Layer 2 of a small transformer language model trained on English Wikipedia (10 layers, counted from 0, width 64). Numbers have three digits each and are written without spaces.
In attention head 0, each number of a token's query is one row of weights dot the token's vector x plus its bias. The head spreads its attention over the tokens so far by the softmax of query dot key.

Query weights of the head. A number n stands for (n - 500) times 0.00099.
q0 (bias -0.069): 542533519450572549465476445511330474585495483490483490497449608545511578506503346528438373511566402583497558524431520323443629487598484568622475577430441537405496352637487454433546606315547420
q1 (bias -0.528): 623624702469536309516468557338268444753740341450440468742379501528564652681287252529472341363515326679451575370511629308525720278695438709641304839289434600537296415594408345356425630367676404
q2 (bias -0.298): 418690758436602330621544733382367491589580441417597470636593370563554562601412605465473469415656369625578413323484603487431571416516582792542385721492470588684343486531392447465319507462656406
q3 (bias 0.261): 441382381446476588658589470492715531375347680586541525309566387585404459510517742549589647604488679288428418553456469720481492476304441372474543418673553402554515524436545587621492419555502492
q4 (bias -0.022): 537560541673510449388358536486449601518584730417486518410658567352758423499535568454462428375526636339555428436563356496570318550400522573533543403687524388329509546332544545399417559546579410
q5 (bias -0.379): 513635620564418343669533626489274320529631348350526468657429538513505667403292333545438517408485331714490468469545685338458786418622485863614539786437455576616311498636522570371468539235650418
q6 (bias 0.268): 349351340391556561561608466491612478277315566553517537361521541533390480392615650471474633582461536532568412593476451623423463629463438363352546397632587535466622453547561525634563459518308497
q7 (bias 0.127): 508407550461477498576457550465630573494410702372549393434650341531421356617671726624423473432705645180731582479583309565556429458254559406449640378593528382546486527574507594490275485619440512
q8 (bias 0.317): 437398351551401538522500456513583578410382565512403451257546469489392433434608687626451634644561574343627427519420318631507418607486509359441610332461578526415637580466504561552542426709313770
q9 (bias 0.030): 640430422541477548486440359609644610509431626634567496405436514643466457657598692381481410631528486412438654567414488426472436693432482391573252516537552339419649533544603457494543580652474539
q10 (bias 0.236): 676468346459544552426342558466610739540489792369547478466563381479542343662676695420520550529512614313435415553563534682645223577366537381509524372530631273469491563317605483576507488785540549
q11 (bias -0.094): 572722498406414340411438480492363712498597563490398585623572461410641578465477591495471424500406402532410386340480637573536472555549407528461399459668447515409563582566501701323595459587577532
q12 (bias 0.297): 568312462580578380425342537509446601685661681653460505513629448566543473760641534453358467514673456518612404480434570590460329489532329458503221430461700562469569615475669545555644523717443743
q13 (bias 0.153): 451379432548581561569484504543806598600416581774647672357609605510465514385563589492510504557717556367620422427575402260389306608434568407383479322459596371394499460167605376569575542553476474
q14 (bias 0.086): 479368510608475319627412591343517474623549412444561406248488431644527488557474421738446539445563547481692525517495535500474504379377423447476419692590493532507466467486502518698612524447547503
q15 (bias -0.065): 580519631477703430568322588437458712747570403590438496596751466490557486753638492731592195394814474608780356362564377460346330404367507544650339416386450564519424757430369586479553544643502428
q16 (bias -0.071): 482599588737407688514406591584491549552580478535397465461396623537484446443474550476424483424456485382488479622602576363464467599435477383507390342474323389465542645359528533481375440439511625
q17 (bias -0.318): 586733576566431213530460572398363458534760278282369361598427534515650607581329301546463350388458381643455404374446680564483659467602474602688403699584526575600331540684417538353407578392631353
q18 (bias -0.370): 544445506544580390410475378556517341630514410470610395567197650694500330471634266419454654432696266588348511479567418223496648493548561542533433695403539728744373299740404487389489474383492533
q19 (bias 0.095): 644367430275480718489501377432623494319448516535527670665581568414314600292527518506636511575367714674417513568397577606452508523592532528561549323554549480466534517529557383483661431551415561
q20 (bias -0.279): 402604561637600370256545617455388181684506224402484381639274638622526641564592227479474550254444498777524467486429481319575552279484369531554435725271362449292479343616374451531522505369456411
q21 (bias 0.194): 460165389409635612453487645449389670456415507614404636407578388550458691553533549587518517596409609559662308517489365585416459723573483467441469345465520557343760572451587411511695544540461557
q22 (bias 0.001): 645517416353672468601535331367538699405525414411615497492526409549392425421637580407374377498474481544766512610588585477486639425593539337489517214486394454667572613475374466529427446597479524
q23 (bias -0.129): 520517571459233648215727457829653230549257532763375433591773548431474543262336539452480488560434373300350712323378404499631382375559433574601583367627589434400436180671639657482582619434585578
q24 (bias 0.435): 726534267440490429630435584467608761448393668661345534208787443417528485423412765580525604662463594325592435440398589712416305562501515352533498231518561542354582690286717616529502456598455477
q25 (bias -0.270): 410473510596491516426378616518530391463531417421508476514343553566578492629544443345568595527513553659437514580544492504432438479362481435540357479374452540562485452425477603484498434411429355
q26 (bias -0.012): 366504381508244573516531403598602589408497618585443683571671404273409518290505593737696401410444659418486425368599434751690561351473522440368682574560653338496505327492356687406322412579478422
q27 (bias -0.172): 555586627477392388546546631520595451604673416423606482712579441496488501626389384678472306308482538677549335454564635413550427677552444558695625624449292349512300644566396416459426543342444360
q28 (bias 0.150): 414428316621663643617448629580518493559423527742452504388442496466500517397609640594618520591543422514653531509327493499490447560601389252285420391448410521449659563371621536614646410423368638
q29 (bias 0.473): 765562370416706526836498398582460739430518677671362596467636282552531484624572861587328481807633588320517374610619605800437556766588457471572319140518644647664602755387502424484521412722181713
q30 (bias 0.091): 435318471568650288396304419238476542349320762541508565284542375371571487633473483441431575589455681442577548536360453668573642650501479656325541305559557457538716325607593694508580629632469472
q31 (bias -0.031): 468374465559408699639662634585605445506381528493518367373582612527356556467385659556580594396471544632453382643520567695683595342554587384449535486530451385455379539441665326439478462414454406
q32 (bias 0.469): 532478393373677536686432571474770800484466405595358589237699340689688573434536680767427538442801343557793149445567773730362282824503542450453353287746541515388768674271720613635645467627527656
q33 (bias -0.077): 474246518624303662346376642625718383433374454501600496489409521520493260431653634327580516320635441785549447353627445259615577442410554327586529448442405379473465429621465501605562550387651567
q34 (bias 0.259): 448625442500211452423532524598666538260473691549549332454720601645562291429527779325734465702510413382565472533707304677555337261346560368641710291673528451429616586166449343572228407537541598
q35 (bias 0.212): 581493514406693424378531368643569484246523451623475572501386565488440421509686469476543308574463470477389451704628699435436361467392554334490514449464538401412533470380429265537506502599715398
q36 (bias 0.028): 341385528330340637328600424611645656619528663353534610523611494454611501556484424667290401623650340488622653479714295554651301378346468684392236543735605577497461254589641654446646464438644742
q37 (bias 0.189): 681607724685557559361567683638316405638433647586474556239634476336582477742260470759563623537796547300377456400741428591427529424562534642607475440517634575357452638461425653565515368488472365
q38 (bias 0.075): 631566361626720330250369296435553551382483677429511681521402446552460526392426449356493550477289609429389587592449663492602630425625446451530446411477709549442735262375599316407269455612403317
q39 (bias 0.026): 516570452394646481579476503716548350545640486824383552645417571687419476286722446591561715558636576467520360736387545412528715477635344498414447560263563589737665460556352246403611441535558490
q40 (bias -0.118): 564454538535849456436248439382450497615445478292470765675384418353665506537562546669417489526491473393555409636430759443590754800564590583541487471457563712654589351634323375459572251639249564
q41 (bias -0.158): 423377559479490556503731493563462506549530517513582474540327468624599465794384026504429654428425445478727501676396600280372508725735410649299506349481459598677569464691464457352540652541562501
q42 (bias 0.082): 624442237536684392674588364369269510434675408254495385439199558538519524495883677428336526621707289466709417662467494482357338528572398319408574488749334565458528714653395462632499425608470544
q43 (bias -0.094): 418341611573505431435386709472387402683576434578707593659525507585608557517523499253740565567429740678449334600420616502567381567153497464490505640624120528641467411488740627315370635643701429
q44 (bias 0.174): 602615470645431523548321407351488590362392594573613570465577415414492387521349807434492434592550691430389605587471516559762527561386430702526394358281440386592500540345544417687233582537552466
q45 (bias 0.106): 538631492516457388437505553590382534377337547498147359442367672793575353683420337710559694543412389494603425323534535459664508381538344700636448471429508703612402567360358324541712395419308563
q46 (bias -0.371): 322517559640449587410486297370433444600308558277492399544331431621403441572469523345568684583366552440388563553447411280565577255557704539590715665592406605540305315627285655469485564483593391
q47 (bias 0.249): 732690376461415395739602693345217621457576374648214702406695524467560628448537591760194501479636456490397535518559394716335646706610456510535343432392619615360581734386534256493651371362347580
q48 (bias -0.217): 232463436664264646239374440432619232575352624635625421639540676584261369334554672405565615400541531520503755361426324364687571382438638310509522636479175266535274484491510817456488456534562431
q49 (bias -0.234): 368379415642516264345439500297429245336524684310328427669540258575618522531471337312676511581293571599437511728418404657682538636470475528452505465450233449437499566607511503480610348305483542
q50 (bias -0.212): 443511704253245582410678514464732410593388696263566568631570648409541651573493600533283511439394589571553610563555256490535615592451489531481488493504630504660401299590445796426474580483405503
q51 (bias 0.043): 495581309651632617642381511211348511552371352594469366659454375401535586300649721325653433497367521653398480499457659842352583455648705501318538341455378183284554558506377376378521428492442451
q52 (bias -0.064): 410275544591532643439407553699804500493290574443640380544443704425417185569720643343729295454435618517616395517582485706789365225556580436535563627434352345402316426445273620572521567554611386
q53 (bias -0.306): 401161483733333483207556491458600319422378629434651507670543400595565525507642337401647579143686731729452513598426397549905598412420620264628686552400167456534429374365488771548359412462641407
q54 (bias -0.121): 411464515489331493325418420503639402653579532553619502569674662389468431345448610459537356288429661492196485346304433610562384513562533303576609433511411566669341467532580493416350592523458463
q55 (bias -0.071): 402389529662272582540424562471478512662578342655459642406379412674616559510624562471434724322656393673602666508399475626625518528373276614442268552567345616513506548526620738375648670343416660
q56 (bias -0.177): 561385474559552435534286393130542728544402339443522386598413467522465600482739776447630132662517545521454530556721615623720414550360741439596544646456465387587367582527294480685544455697535609
q57 (bias -0.103): 462584657472409508321416552548418360479493681778458725534358609556476589457397491357398667542279653269595398491422576507330508703508401603396500298518264625782563258300417531352597547551578331
q58 (bias 0.025): 591404481642486647542238540675512416310561372486376554563533484393585155394417327397667474620426663339436576506424790457492503511445397520536545570447553435689419290355213612317585369611412322
q59 (bias -0.082): 522296574553299741295624565405811397458453320507650279478414335392427591451381581318478429355507270657472573594398528512418396386540464245581670422672600297511444441615596645565388502391198527
q60 (bias -0.057): 564442567602407548362411496470473325428643359456645474600254281248533596358616664255548347553644433708580456400227584494460429599459515379595503303386407419602493395464370578583411600440576582
q61 (bias 0.049): 196406480550454790545628509552731378598437456448365547604599552578409486475211487610561487287508230707528358562453400401472564522629277450337389428676647514318648665573641492348693412278335424
q62 (bias 0.208): 479516530369471496721526664504546595415528481424396423308644745421441754476539541475426441669544475626682589630610670470383281388629417473637433341372617525401551475517785239710407457463519696
q63 (bias 0.066): 574417734692517525435374340568538536286468611167390647466387430317589414643530357785679476575622594522632358553365594511703533477449514644525477437374419419646527482401404454566372520340677489

Each question shows a short text with each token's key, already scaled and adjusted for position as the last token sees it. A number n stands for (n - 500) times 0.0014.

Then comes the last token's vector x. A number n stands for (n - 500) times 0.0094.

0 "arl": 565473486451549651497402543377446458553384544510302457466504480540452472571390468514672601625397610366485365660635427507499467420414514468533535435427602378357425503471456551532508578638546467
1 "ton": 492317423418568622544376501355433409493473494409219478461660377708455450645359541395683600701408532457408329678486463425417440377420606423649575431588509428475567392546578364573542513613492441
2 " M": 678364482354368587500401427334575447625475628598406500482610471719466491611267469507684583556406631222503365624532419456553388349398622413628671446537523536384572452440483532483380580580408506
3 "id": 621652682565180587677445681430585313532464334439398346459628442598538484537391431421809609486455470277599389614477396531408520333390566372748489511601622469471715567461471554467608656579468442
4 " T": 539853629502303380513437588342620421780488603636435397393716456670507536612229487458804540540388567227581282606531424448410612193452623483633512432583478402472646465609470605579468576525432558
5 "ri": 407601596551388328588472618405671415628474553521353474370547477694475541554396617461683520591464575254614300637492417495359414399548572437703501560554615530442649461553544692395347553398400362
6 "ang": 308446488576463327572560660495722476597467484509458414443550424611410531523440398408685587555443513397609409665371441358383343471493676255676557419617480566515637548517751396270519599491543328
7 "ular": 427304395580526373575553548517564518556440456504386468467591403588554316563415489372622609638396636317410182568544505504486527400329603430549707371466468555283525569573538493545473584589471496
x: 472615266393405418482553418587490459565543381411561697513661408608506448685416464707491629660412506468652443611740481499429502474582439547395404458562473593397592451596351456543417459488651591
Which token does the last token look at most, and with what share of its attention? 0 "arl", with about 30%

0 ",": 436439439497490500528422393367525548519436617523509499422548445571434452441179482390664742510519541265434305723537356629429653391578556451631548330732466483405630393812477613446450602763432546
1 " Gre": 459393453439447595576378474388515400535464597451449486360651445595464457606418598470624604500503518328566362545567362562370510303380580449712571594564567609452621429571474650464426543534413406
2 "er": 659433400314454660584439621413495361519472398520373398523544343679465484520451318451714611564398505238555268553385476491336488308490670399647517482606534472424613535503526582461428501583509388
3 " and": 583568496364479482649429492446519477523528603597488468459429412569481531453277354480678746456369607273496384700462333563594482386589574348602581424670460535415662509618609586497385704560416478
4 " sing": 505594543510504427533509461497565494590520636580524472529601505617557382541368473373562653619538724406312369468559526630532567429302524459398792266498476497202465443588357561393432432689517369
5 "er": 331588716529351410605584630549612412533484402508433376523532321662471492516443305462708609562405514179529268538369512490383454281507709348649523478620545511441639568488556572475407523549482400
6 "/": 393381490566575366588614469545610498580596450671428454496437485578592534530417343395659553553514598321478300607441557453453655392555673293581573286787520639324771443598514442360511622632535615
7 "s": 426228456698516389611670659484625498511491531513472452415595315625557386544268392354682723552551532207523228570389385520498519319559687381673592476779527536450744498733606621557491553575329450
x: 531549461400487438570473648556345659473584564490414464470629361699525544602406727373516491447486442463447550400412560506598472486439589443289569310385553503304413431582630531489758403586607475
To which token does the last token give the most attention? 7 "s"

0 "0": 174207286373624731277354366305458317612503324607344433543707485712585579527351402364728487472373464255602212534482428471384597297441496450821492484604540423409693580530498595482492580543357368
1 "+": 537261292389442601497448481541467484640644450545353374496620452734591526546317442292756518578335616290439271628319518536521685474551411346697565427631549542286655515612503541367556605685347361
2 "1": 880376666238373712456271497308498341627601288503318352540729432732544566618299413332741511554374438229529339546418536483429544380404474431782538506609525498431622547444458472474537505664358298
3 "+": 699633597285383491538463462522476471580685440529379347479618425728590535558319452289755527585339621292441272629319520537521685476551412346697565426631548545286654514611503541367554605685347361
4 "1": 456895772643255475643317607345572362584638296448354321506734403727544557634305420322743522563376447230531342551411536486433544384402474433778545503612527500428623547448458471472540505665359297
5 "+": 296626722581458391553503456495492464512701435512412327461614399719587540570322463285756537590342625295444271631320518537519685477551412347697566427631548545285654513613502541366555605686348361
6 "2": 160303409759417279731497727433618445535646338431392328467720383704546570645298402308755531563401480235566342571404509476401527412422462410803508521637541528427657526496488475413551527645354316
7 ")": 520324329529466328548522658555499381586481526416440382451675353657535576627287421354719676660430531212480208499481451597491571348394438533760564468645500586447655491578463525573489521574361403
x: 489460476637450453531570539546443535335595594513281557580433490435624488541471512579511791583370240492508665570354437554465513673720485524354588533557565615396468566516583397405484411465595460
Which two tokens does the last token look at most, in order? 7 ")", 1 "+"

0 " November": 581490432403536492454320368230458417492396562390383628358599461670551525499146629271616680783645578215402352674499464678482681540446596575761511326763466454395600237651521601419357474630461608
1 " ": 480187321298513597418475343421510448557430486515358426464635310665535486540239416308753647703578496216481205602368506477483657351477627387779487454721613547402617491541492689494543561621369433
2 "20": 682591698391350660649317629268576454510422401533356509481567534728570485539164523345770591735536457181424138539391561441480616477267637436734533450673604612412554500582491505419582607667334549
3 "14": 631638688442442647551303615252584412622331398494397501598512379668497514505276435324689624757603528154412192572448549422521612378456664379777528384757512551404577438566580556453480438602382390
4 " |": 543642579579488507451457620388528410598488501441470481425631387497463678564237541434612640548541564339560243691545370521450624344515545499702504370651455526474652391618553574443416504584432525
5 " S": 333715651609361393594412587327620404747485676665466393367657417689447427622308410482753600553486516168641356575422483390383357249448703433648614528674430534532668527558565521497457463635425381
6 "L": 345402388655471342640498671492584383643557448484285350352585440629516515657375450437711609641335550366485366677464484497321569338432488460627503498543547379468611489565450476467551568676488555
7 " H": 422328427553586356537519671536580481666620461530487371386589387516480639568398413394675597585510627334634489717470426423435554400464541436683460424639496490504599415583543628484582610585479523
x: 374497526500461621551598671572544590487600512435378491360529496538566491471514595382418391474477222499409385493408680493549577482434707408694339364588636420438402569553697424556452369410449370
To which token does the last token give the most attention? 7 " H"

0 "an": 327386379490596759543282417329481310539437638454386436385597496655471418533318585481757521466375488161571239713387408464468311329416626354754520575514572518535646607608695464556500532519329385
1 " |": 499408595373503521455632565395433440602485398419408445439775394517525709565265613416673599494475563425573290730588329538424637383531365561701460449570479431443666414618473573473506506611458438
2 " ": 724352562273463594381545435472479459580489400458307367419785310660588504589267513267824610647538489352525228636429445484398694362525438436780439547630655430351645502573367714490652562657419348
3 "0": 846728758428253604527244601286584325622494298519332404459788447724574511562321441316786541486403480300660195561533379448329641323441408568816487524580543364378697539599427623473534557570402363
4 "–": 544588577496479440515488530527445434661533518501251377325497410573517486473370539313732695545492641385441246763561408478391780455565386506629417279736457409352633325715389539485627588810533564
5 "1": 172656561813299372639350680417594356607586306424324303426789420699492557634314465345769563511390428284596306556533474439354574391408385547779503558566507407421622504491401495478576479688410301
6 " [": 342423409633521330509437560530632501678547452518545420379763404612479462585356456301704628515642516398660261476580460378279545423397563490596665439620492610246591525614320609232584543730566343
7 "2": 469094249647530268728553763510674481611584373465377348401715405693476521652288415347774561516464438207612257543511491414301533335444478433798487574629562467429683521552448507395552492648379337
x: 487348576629574613519499495579576540498588566459496449444522286531687494533379424425554420676583548618589445593503447431407457428473501635229445642449511695568627435418615589577625386474279589
To which token does the last token give the most attention? 4 "–"

0 " the": 456524445491540480577509494510460449590340772515421588338496498504405604573285516557653641461321594245635351663609354510370381326415581397448677434481507504387610451552529445488439503522491427
1 " be": 502545479507434581515453465442581434541352616569538472430668521538427412540323459503690582522459622317659409551674424524305457328344543486483636480501608608351595469561300581462490494716434379
2 "g": 574439463418463521554430474398610467578457541539454530410415434593440550512378483491655592624436593202455404592434483586490472354478623323637542410647581588424637436449582572508481531550327456
3 "inning": 642535528362385611601371560335506400597399617559370452463614509672460371573185460429770748596297677285408248618561405611415575386283551425483619451343501422326495454626423550422511535673400439
4 " of": 573548539461467467578561494503559462452505661543418495402538451577445448509320443513604694482395666331490351701535336508390472369460565389456718398578503519337582450666537593429444584671570376
5 " the": 489556558550451530468553506486539433695457700691378532348443493519373559601282491546668670468328595238648331660606345493350371314430600382458672443499505486383623467565522436463445503535500421
6 " season": 510491544498490563522481553495524528541420477481532544540522483538490491535331375404446579658574715331438263469542577640486729393291687493389754133566503521173355382577382581387431425674522466
7 ".\n\n": 490376451501473330538581597587468444589469537587346374434677308807654297686293299373746698653645660296425236537326398604494560357438550462522662356667534593384668442576516486411526588593596442
x: 630517565283659445405722547486521455486529391674510625607592390489507566538522626484530573573415366316459651444436472429381470527421434493417659514600535454666688588468426344315584336398473462
Which token does the last token look at most, and with what share of its attention? 6 " season", with about 60%

0 " |": 418450480346516519514637528380421455594471385437398450465780389531533707559264600417676599496475564424572292728583331541425639383525372560698463448575477432439665415606474575472506508612463437
1 " ": 496228387292518599411587426494473463575474397474296388442786319672586498581263503268824604649538488347521226636425447483399693360525445431778441544634658432350646504572369713488651562657419348
2 "1": 862380694240397718403312524303480321638537299502276370500769463701490574615297443353758531511399419259580295549534491443343572364413411503778510549568526423419611511484394505471557474693400308
3 "–": 586513558443452458517480538519434448655516523488228408331500411582518498469365534307730690559504644371421252765550424479395778466573392490633417275750461428346631320709387539480618592814534563
4 "1": 455864761685261499568306644363560338620565298453306322450790431704493556628309457348768558511391426278593304556530477438354573388407391542778506556570509409421622507488402493477574478689409301
5 " [": 350591525659427346483439566510628471682513455524537416401771410617477462580354449302706625518644515399658260475579460378279545423397565489595666438621491611245590525613321609231584543730567343
6 "3": 149319386772385282705428767430671440643576374464368347454722418717486519656295415354760523531494461220572260574480523448316538328438477433769508572621563463388665505518408513362506424649426313
7 "]": 538317333547405307609460639525528404570410428402376412452745362654541489634368414316668612658509464299629193413581423519342538403426508568747605478606484477346588491555311554524554460611470325
x: 454471435619483461588585539483532362398480489575319565647367538474540640664441544426541691653600351595379532507479361598525487636536489601415549556496345618376577510544669486269580347497603404
Which token does the last token look at most, and with what share of its attention? 3 "–", with about 30%

0 "ter": 283386353630590587490370489414469445581498548545367440505567443662499548627355451382652579531346482305510281537384506556484501418446680246732516463505501573397591488518682461471487540546463330
1 " ": 507198374325514592440517388495498476547538404492350371495677285669634566563316444311737565681510496299461274594296525486512626357515585312777462466679633552388639545473508658514593600572388363
2 "20": 719608737435320677665340661324572459515521318527357446505609541738654567555223538363779501694441447239420192529333576430503587472286604358740503467619629614397580567510518460430648660616337488
3 "13": 718711710499359670553299628288587396653447307495386406618564422688567607526340411364737491691447507193423233573404566384523603314461625280804471408692562516375613533471601497465590510542370315
4 " c": 538788711450339386572365545350666386696525410533492355445671414686459518592292428385691529629558544286530339564535554536450676214499608379676547336644542388402676486518475674439481582581511449
5 "over": 402587582528371449721523662427569391636475564593468423523501539619495414570400439397619605613465563402455381598511525510485422406396699326637603416561524496408583419587567420385462402678495385
6 " of": 430539537533511461519598492498549468414500625551420456403544417583480474516336463483594708480394662388489382690500331524408464407490553378490705403586457529357601442668555585424428601660577370
7 " Col": 424279375639570334487601619493572341643684577594385322380604348612483594628341539389605628595573596240519360580552432594438638354457570464734477449524508465511539411510426719513375502560462544
x: 641567627574416541596414588625461720437533493490526332373471512376582606484554482543551530590530499621567557427434475322433427397550770420616341541602366322460685507405708453507492609405354438
Which two tokens does the last token look at most, in order? 6 " of", 7 " Col"

0 " |": 418450480346516519514637528380421455594471385437398450465780389531533707559264600417676599496475564424572292728583331541425639383525372560698463448575477432439665415606474575472506508612463437
1 " ": 496228387292518599411587426494473463575474397474296388442786319672586498581263503268824604649538488347521226636425447483399693360525445431778441544634658432350646504572369713488651562657419348
2 "1": 862380694240397718403312524303480321638537299502276370500769463701490574615297443353758531511399419259580295549534491443343572364413411503778510549568526423419611511484394505471557474693400308
3 ":": 565582538565403510550551624574510522501445448527346508341727481672588492555268626330878670447474514449563217640611239456322695468524374526757496502675471458432784333767415492455657638708481468
4 "50": 491879742631259497602345655326557390693513423500276424513680466704534509532274537257741546617472545225546155686577373404428691412500427461796527474654614418283591506667450686471510563538369362
5 " |": 410602465627476476403460617507553413596551479398436437368718376501479670620253588419658610510514555398578263738582341527386637347519447507693486431604510441428673416619471565435503502616463459
6 " ": 239428466734449409465377508431518454573550440414370297329756284613581517620278541272820634637540496354533230645443436489394696360520424446781435555618660419357645501576362716496656559660416349
7 "6": 457122207577485259727493777551652464630612363407350337406757400694518507666315432315810567521531438253604237595531446432326585297476401515882460610669570412388700461584405559491594439679389305
x: 386286533654608613565579502558587482438680600545596510390384385635705564584402469443529485641644470560477425554496451452533401452399447579364455614430502792592611382441603465527619363367371536
Which token does the last token look at most, and with what share of its attention? 4 "50", with about 20%

0 " his": 380522430476523493482512428395496380559273717517481665369622467587404504551269430474606690517495603218560288635661308490322409250509590496459709343544535428287591404650471585477411555476554480
1 " author": 447439442486520606518518527488504432480411555430369518518594442663536363572404435368568606730538669351484226511514506577359611381253625587456741261546569462216435407586366678462441486632605390
2 " career": 558445427447527487480383474437534550533391536574465600513467513666538434509323388309564674713492709282407254488459454614552661443392563520447755214598502490133369391625376669434446542590475428
3 " in": 589548584410350526640395537397619328596412692577416522452625407681468505527246464428644697623636607160412298594557486467466486349512745395653605347639486644487673433601605609439368602524548461
4 " ": 563816771453409501496421437349574482572447507525401412428628292655515440576242432307756647680620488190477148588379523452442625282498655330757522477745666544373645539568448689459563532652375387
5 "20": 293453482706359320710596724479617528550433421513374481452568510747547455586170540364776581697562453152432087532416575423439584403277654384716559480677662603394585554600448507395600580694331510
6 "15": 289355445679383373703511751448672537725433411505439488578539416687458448535235453342733590691575513104418085573481535372467588282453685282741562394733609542367586529606565525396537443615364324
7 " with": 448317501621491396562645607506588397622534552647461391499611313627536476551307296446608717512483651355581333602461373463427498369581703367492601335593458537415695535608575507373389554552531437
x: 611571641468601420517647515448408714465405358610331512383677575452360505439348446644615495571524506384510582477470292692555555402564474535407495442410419374610518502429503479337714448390376479
Which token does the last token look at most, and with what share of its attention? 1 " author", with about 40%

0 " |": 418450480346516519514637528380421455594471385437398450465780389531533707559264600417676599496475564424572292728583331541425639383525372560698463448575477432439665415606474575472506508612463437
1 " T": 517172461392407705437506445337532366731334613588409392425765492644507520572248501464834514491358532265603287629548397427383620204469563500647460468568473372500676488634476577578528580549430524
2 "ourn": 639469540459263643601334585362545328620407576488425405406677528725497283589371496444716647548519594318505262477634410561430595328336558545570618516546538469291573489573428671449409495596530455
3 "ament": 499529439460443475497426578490567444589484389563518393523527560557521422490440319416670529537325736566601380598532402494400606499325494520423636290412478375212396460487392442215488429722604370
4 " |": 503591527649491492362490616488508416594542424404461421397722414484495717569288590448656584486461562421569292719579345516425635364541394520680462431577478448446659434610497554456504506613454435
5 " ": 299669626694413452414398485438507457572537415419360308358765291622588526607285532275820619639533491356528234637429448480403692363526428435782430553625655429356648511569372710494661564657414337
6 " |": 411472364540498496418387600554542423570566462380468423359710407477483711591286606437652597497481562437581284716585337520411643361547396526687465431580480446439664418622483571449502505611460445
7 " ": 426244316643505397520371529441529462561560446403395284313744279601585525623286547273821635637539494358537230643439440480392694361525424442784430556623658420356651507578364712492662562661416342
x: 461406409468494597388382455407540512484512426430502236406401490572728530594349520519372704459435476458477487410551446407242522533547629401688569462518356676620420553496578499425636527512446497
To which token does the last token give the most attention? 3 "ament"

0 "C": 366369372460564634370415411397434332664439446541336409499604475658539644576373347445677548716365600376460484651381626437450565400475589330609494368582494540498664403479574494375573634519486455
1 "C": 538316434384483648416369448375475321672468441533346393491604466657533646580376348441676551717368601377460483652382626438450565400474589330609495368582494540498664403479574494375573634519486455
2 " U": 721346456327335592615360474296549347646442690557332473397695394766549475573284455341661588638465581237542380682415442428390562471480569484731497363653492548516662406634616501415396565496511481
3 "nd": 608592539464399519556394571398569441528433383509454453503605448681576529532279513471729647600380648334445296539512439596565668330404614475571602379508485520419590400524586614575488577563429508
4 "er": 483681667398324524612522658510550372525503364485402357538555308663500547525455309433703602580380521243550296547342504492361478337501692356657509453608505526430623531471564548462438534553516396
5 "-": 408504539535546334541651425575533521536628597514490336373525408581565558539394612425689540521423513289390307582377633486456569403515561240637516475707495720396741509637522494483528608691364399
6 "19": 452257254602431293653616705590591510510467328356364408509566442696611557593266519326726569700535436228435147517330549515519625367342582345736518420695670595351582555522467526437646602576490420
7 " Pre": 401384474615601416478679555549618470462572654570457436307578394585625467561287450344646655500538643268569359718354307601411681392473571475687540400606598542389626398701584722373409602511614456
x: 744516469469534598608466572576554529687606437576457433187365471539407423438293549664385450419462588466496612441372728332408444503481549501466553434539568430548522440663428512423608682621518486
Which token does the last token look at most, and with what share of its attention? 3 "nd", with about 50%

0 "41": 224233252412661680280404307278472392614360452503310484527632506722497530465168522248835532602395476136539144708427405392456564399579509380860448488664576475430636585689556560416468529579312320
1 ".": 492394451479517537520506466454482572456428509490284500450613396546497429503253546307652686594521583333461252775501405620508665474473460459623504308707581467425661349735412548518563593719432479
2 "5": 857360697271419724435274538225504365654557320492313406529713424688558595611324419344742517527493447202542286570472492483428534333441444466896461563668528501431681482499466536555523474623326336
3 " |": 590517616563506505382547575446456425575547454355442452408723362470513693591281624407618610521524572412581293710591340575436628360496397565702482420597487478449648398617443616508473497613421470
4 " +": 612674666473488512444532461481444443463653457417305419342676315569559542528294563285681617510499687469550316818502226611394763460535349530701510351571603326319632386597389665429511550704484511
5 "3": 218667554785300424581320722388567382644569374411325349421787434684497508656301485307774553524486476329602281607539450480296583385438334560780481597571540408379639445582330555394556418696431310
6 ":": 426455436498498442457518514614479515553431481497349475268693461657571430574259669307885715452494509494578203668630215436282697449553337556741500520679476427436787316855375513432674618753472452
7 "46": 433187268634436305705382757525576481746511447420283378377748402708465400588207563207874651639471511258577100744509347378321661384572338511804463581645612355307613521801406681384636546647379270
x: 210340467516498599341536625505549451488632485519429504398486474721701651600350499524613665414619385545600416742469572380466429449551432546537467454415562536625533483450597500501667608394512461
To which token does the last token give the most attention? 4 " +"

0 " |": 418450480346516519514637528380421455594471385437398450465780389531533707559264600417676599496475564424572292728583331541425639383525372560698463448575477432439665415606474575472506508612463437
1 " ": 496228387292518599411587426494473463575474397474296388442786319672586498581263503268824604649538488347521226636425447483399693360525445431778441544634658432350646504572369713488651562657419348
2 "3": 835379695272411725394347548246503342665525334501290385522748474696501596622293427363754496517448472262564302597503499476331552375428395471777484569575541445390629482497391516395521432665429304
3 " (": 711620631423327575521533525462511472665472617652427365425711447744529386538254546334863670554510503260531177539481453451405560298463504485705585528665497642339678495706394601415602499773452297
4 "1": 459875769681253496578307642357567337622566301457307321455787422709493555633304448352769555514392427258589303555521486444360569375401405531779509555575516416422626517478407495483568478683402302
5 "+": 307638736584455409524472460491501452556646466533386347417631419714542499575307476295777568560376608296484216629397483510445712442563380394691556468619564494271661493667448581357569579710364368
6 "2": 164311389767390297711430749451626418597588345436344336409758414694501545649289433313785564522437449275632281564513457427297562393445402487811475575605539450412664486559419511395583498671398326
7 "+": 464277430726555422536489468483511448495663451501415324392632401703551506589316503277779579565373610327488221631400472513440713463571359403700550473603555493270655482677441576352580582712371362
x: 424384345391411677444252446701420466424435419541286366427455406530520498571490556510554586463430601469566505593420630388414488460588507438520712589509529770474573382344525507538634460518341501
To which token does the last token give the most attention? 6 "2"